Layer 3 of a small transformer language model trained on English Wikipedia (14 layers, counted from 0, width 64).
Take only the direct path to the model's output, skipping the later layers: a vector added to the residual stream pushes a token's score in proportion to its dot product with that token's output vector.

Output vectors of the tokens that the questions are about. A number n stands for n times 0.0076.
"ese": -10 141 -39 -24 -72 34 55 36 -8 58 91 128 -53 -173 27 -131 24 -73 14 -74 -3 -48 -118 -73 136 77 106 -62 91 -37 136 -114 60 48 25 -16 -130 185 -113 12 -3 -35 -198 -34 -57 214 130 35 -129 115 -174 -70 78 -145 64 -10 -162 -198 -31 -60 30 -26 -152 -51
" of": 81 3 -53 71 -55 -11 -11 14 -112 -45 140 -15 9 30 83 -5 -31 69 85 -65 6 45 55 -27 -60 3 -11 -51 -136 20 10 13 -23 48 -72 -60 -44 -34 -113 -15 1 20 32 31 14 -44 2 45 -37 19 36 29 40 56 20 -7 -145 17 -6 84 -86 94 -9 -89
"ward": 2 -2 -39 -31 -71 -165 159 34 -46 45 37 -100 85 -38 -60 -65 62 -116 75 32 127 -158 -14 -97 -2 94 0 -121 -51 -72 97 -63 53 119 -18 -25 -92 -100 110 13 32 -35 -107 40 -140 -77 53 114 -52 -37 -49 -64 45 -15 -82 -76 -16 -45 -30 -159 -8 117 89 42
" ": 57 14 0 27 38 39 -105 -26 -43 -8 -48 -15 45 20 -10 68 -52 18 5 4 43 11 29 66 -64 -1 71 93 -21 -37 -62 -74 42 -10 34 7 1 68 38 49 16 16 75 20 51 -31 -60 -26 69 64 61 48 -26 99 -47 -86 71 46 -8 75 -58 -37 -15 88
"⁄": 136 16 247 -122 -82 -178 110 -20 144 29 38 112 52 -150 -72 -202 170 -61 77 -104 34 -3 -192 -96 -28 23 -136 -19 -38 60 44 -252 -184 -98 -72 183 -76 184 175 -73 -8 -118 72 -156 -81 70 86 66 -236 -12 -19 142 97 -109 -127 49 -43 -75 -100 66 41 200 -25 -169
"ful": 57 -19 -3 130 -27 -99 81 -117 97 27 163 250 228 -113 -79 -78 32 -75 55 31 -72 -54 6 -105 55 -115 -74 -46 -137 95 46 -25 10 284 -87 19 -77 -57 -35 -118 26 -21 -79 -96 -97 111 41 151 -119 16 0 -2 39 -69 121 51 -119 6 -52 -70 71 122 50 -65
"uary": -8 -12 37 -266 8 -55 94 0 114 77 178 180 -14 -100 -44 29 95 -43 -82 -76 140 -56 193 -125 89 -12 -47 -27 8 111 209 -117 -185 68 -187 60 -58 26 17 -107 29 15 -91 -25 -30 27 125 45 -106 23 0 208 -3 -32 137 35 -79 -200 -92 -151 71 189 -122 -96
"ions": -72 -58 -5 -99 68 -128 31 -48 201 50 125 -22 -53 -82 111 -139 125 -103 27 -19 -56 12 33 -36 55 -121 29 11 -10 153 137 -7 -255 67 -124 43 -39 4 25 -78 -23 26 43 7 -28 133 -41 10 49 54 61 23 -41 -6 -42 -94 32 89 -13 -106 -12 107 10 -102
"ors": 32 -49 64 54 44 135 -39 -21 71 7 76 110 52 32 2 -56 69 -134 -80 -62 -37 -32 -47 -3 152 -89 48 12 9 40 85 -83 -118 15 -95 41 15 -61 -67 -75 24 -34 60 -85 122 -5 -46 -11 -59 165 58 98 29 -126 -2 -87 58 70 0 -103 67 -14 -94 11
"ễ": -69 202 116 -101 -63 13 55 -106 18 153 116 26 11 -40 -70 -40 67 87 -77 -66 -3 -49 19 -208 3 3 -84 -75 3 191 193 -146 -213 143 -82 26 -170 143 101 -190 128 -3 -98 -147 -192 90 75 41 -71 -34 -63 -5 76 -215 25 -23 -52 -92 -45 -71 -74 152 -90 -121
"merican": 36 46 -17 -196 -101 -140 113 13 150 78 -8 -26 3 -90 -143 -119 98 -63 54 -119 136 -135 -11 -103 198 -91 -161 -89 -84 -48 150 -134 61 216 57 57 -176 210 -35 -156 36 -98 -128 -218 -173 42 234 64 -15 42 -186 -157 178 -147 -59 -47 -24 -135 -64 -103 42 177 -73 -124
",": 26 174 257 -161 -163 -251 368 -142 139 188 320 89 195 -59 -5 -380 264 -5 -86 -96 107 -135 -36 -356 263 -132 -346 -95 97 131 303 -472 -257 296 -119 164 -224 238 72 -252 93 -138 -216 -141 -272 238 218 278 -298 179 -244 -34 135 -294 -186 -45 -348 -118 -183 -130 41 231 -154 -406
"ael": 81 35 -13 -156 -84 -87 195 -93 0 124 206 -75 128 23 -3 9 49 -6 -124 -144 12 -33 -147 -21 186 126 -170 -98 138 117 175 -123 -188 159 73 32 -178 97 -23 -117 44 -212 29 -139 -173 156 71 44 -136 70 43 -103 -18 -229 89 11 68 -179 -12 -15 -92 87 -135 -144

Each question shows what one neuron of this layer's MLP adds at an activation of 1. A number n stands for n times 0.0012.

n12: 83 -20 11 27 -27 4 8 -4 50 -69 15 66 -1 33 -28 11 -59 -28 -23 37 66 -56 -20 10 30 -67 19 17 -10 65 -79 -113 -67 -3 -15 -80 -34 10 84 1 26 14 -7 13 -60 45 79 26 -56 39 34 11 -44 -42 -34 -131 -26 44 -53 -1 23 -26 25 42
Which two tokens does it push up most, strongest first? ",", "⁄"

n123: -18 -8 34 -75 68 79 34 -5 -28 11 94 -135 -34 83 25 89 -115 -1 18 23 79 -115 2 -93 128 92 18 65 -16 -67 -6 136 46 98 -18 -84 29 -64 -2 90 -95 -56 -100 99 43 35 67 16 22 52 0 -66 12 143 9 78 27 -88 16 140 -101 69 19 -74
Pushed down most: "⁄"

n18: -85 61 -38 -67 -197 101 73 -52 175 3 -35 79 209 60 -12 15 81 39 -94 -166 -75 89 -18 59 0 -67 -156 -40 -46 -75 -36 60 -93 -31 47 23 18 -62 -156 -128 12 114 76 -31 -56 -51 -35 -35 -29 37 11 2 9 -19 42 43 80 38 -24 117 -46 128 38 -17
Which two tokens does it push up most, strongest first? "ael", ","

n190: -86 87 34 -164 -145 -55 -171 -22 92 44 -110 9 -51 -69 -64 -44 -19 2 -61 -86 -10 -7 -18 -36 -57 8 -44 20 55 43 -3 106 -157 -61 -121 52 113 -48 12 16 59 11 -148 7 -76 -122 68 -53 87 -57 -73 -128 8 -275 -23 118 -35 -76 150 14 -75 75 -49 12
Which of these tokens does it push up most? "ễ"

n183: -50 -124 88 -49 24 -13 2 -54 -13 -42 33 -40 3 10 40 -35 114 -7 14 -29 29 -44 -34 -17 14 -9 -28 3 77 66 -5 1 27 -32 42 -1 29 12 -80 -32 60 92 -24 38 41 7 -55 -8 14 10 26 -49 13 29 38 -15 -49 -33 -102 -5 18 -2 -17 -20
Pushed down most: " "

n155: -41 -74 43 56 40 140 -59 -19 -62 -118 35 -23 39 8 55 -50 -70 -44 23 76 45 -22 -72 86 9 95 21 138 101 74 6 -26 68 -20 -90 15 48 -69 -117 142 99 119 -49 -51 21 -75 84 -51 85 62 -97 5 -7 -39 55 51 71 29 -79 -62 -128 55 -149 0
Which of these tokens does it push up most? "ors"

n48: 76 97 82 -56 81 -21 109 31 -43 -53 -37 49 -115 -9 -46 116 16 -266 -24 57 -118 -7 -44 107 -51 91 103 -80 59 -62 97 2 -56 40 43 20 -38 233 -67 143 -35 147 24 -59 -51 7 24 156 44 -80 -83 -5 68 33 -66 101 -99 8 170 19 -66 278 13 53
Pushed down most: "ors"

n119: 28 -28 50 -4 -4 26 18 -79 15 35 25 72 -39 -14 -36 -49 174 10 -5 12 89 -39 24 29 -83 81 -18 -52 -28 61 32 70 48 -52 -89 -104 28 -69 46 -15 -22 -20 24 -6 11 -12 44 -33 29 -35 24 29 55 23 56 -87 35 94 170 11 31 55 6 -55
Pushed down most: "ese"

n95: 60 8 63 -47 28 -149 18 104 -81 -173 -91 -34 1 57 -6 -99 120 5 27 7 -1 -130 -48 66 2 63 65 -40 77 7 -87 -25 -77 24 29 -86 -140 160 -3 -20 -17 -53 -26 32 -60 -124 88 -100 69 -12 -27 -49 15 -68 99 128 118 106 -207 -84 -43 45 -20 -7
Which of these tokens does it push up most? "merican"

n5: 34 -15 124 -2 3 106 89 -38 -39 -4 147 65 -9 -43 18 -113 -102 25 123 -77 -16 -14 -27 -15 -6 25 131 -40 12 27 -31 -23 53 -135 -1 -34 4 71 11 68 -63 -171 63 72 -25 1 6 -3 -58 62 -47 -18 -41 -22 34 68 83 60 14 -1 -3 -63 -44 -3
Which of these tokens does it push up most? "ese"

n141: -59 82 20 32 -190 8 -121 -207 126 -5 -34 29 -172 40 -58 -3 -193 -47 -162 -50 -8 -105 119 -7 12 -20 39 19 49 15 108 -45 -103 -22 -29 119 -213 92 33 -104 71 -162 3 49 -32 -82 -88 -31 87 28 -53 36 88 -59 32 -41 45 48 -30 -7 -144 98 -80 95
Which of these tokens does it push up most? "ễ"

n43: 2 38 16 -42 59 30 22 -141 32 -32 -95 -43 -91 -20 -28 -17 -12 -20 -92 72 40 197 25 -89 -73 21 -52 113 67 -31 63 0 -41 -55 -56 5 -11 29 -49 -58 74 97 -49 7 -8 -83 -17 -91 55 -8 34 -15 48 -50 -47 205 -73 118 -164 48 -33 27 22 33
Which of these tokens does it push up most? "ễ"

n134: -15 93 16 -5 -36 -53 -10 -85 -66 55 127 -89 -105 -37 7 -17 15 100 53 -139 -8 8 142 36 -119 -108 22 -18 -112 97 71 -67 7 -84 -40 29 -21 4 -111 117 18 68 105 -42 -35 52 -63 3 -59 -60 -63 52 -8 125 16 62 97 -24 -404 -19 53 -32 32 -37
Which of these tokens does it push up most? "uary"

n92: -80 -124 45 87 -55 -1 147 14 -59 -47 -96 1 -61 64 45 -2 59 11 -140 -48 -73 -134 61 81 83 67 -41 130 -67 36 -48 15 107 -39 -150 98 58 55 -83 34 22 109 -40 129 77 -100 -25 46 11 51 7 64 -21 -67 -205 25 71 -105 2 -35 54 -90 -77 -22
Which two tokens does it push up most, strongest first? "ors", " "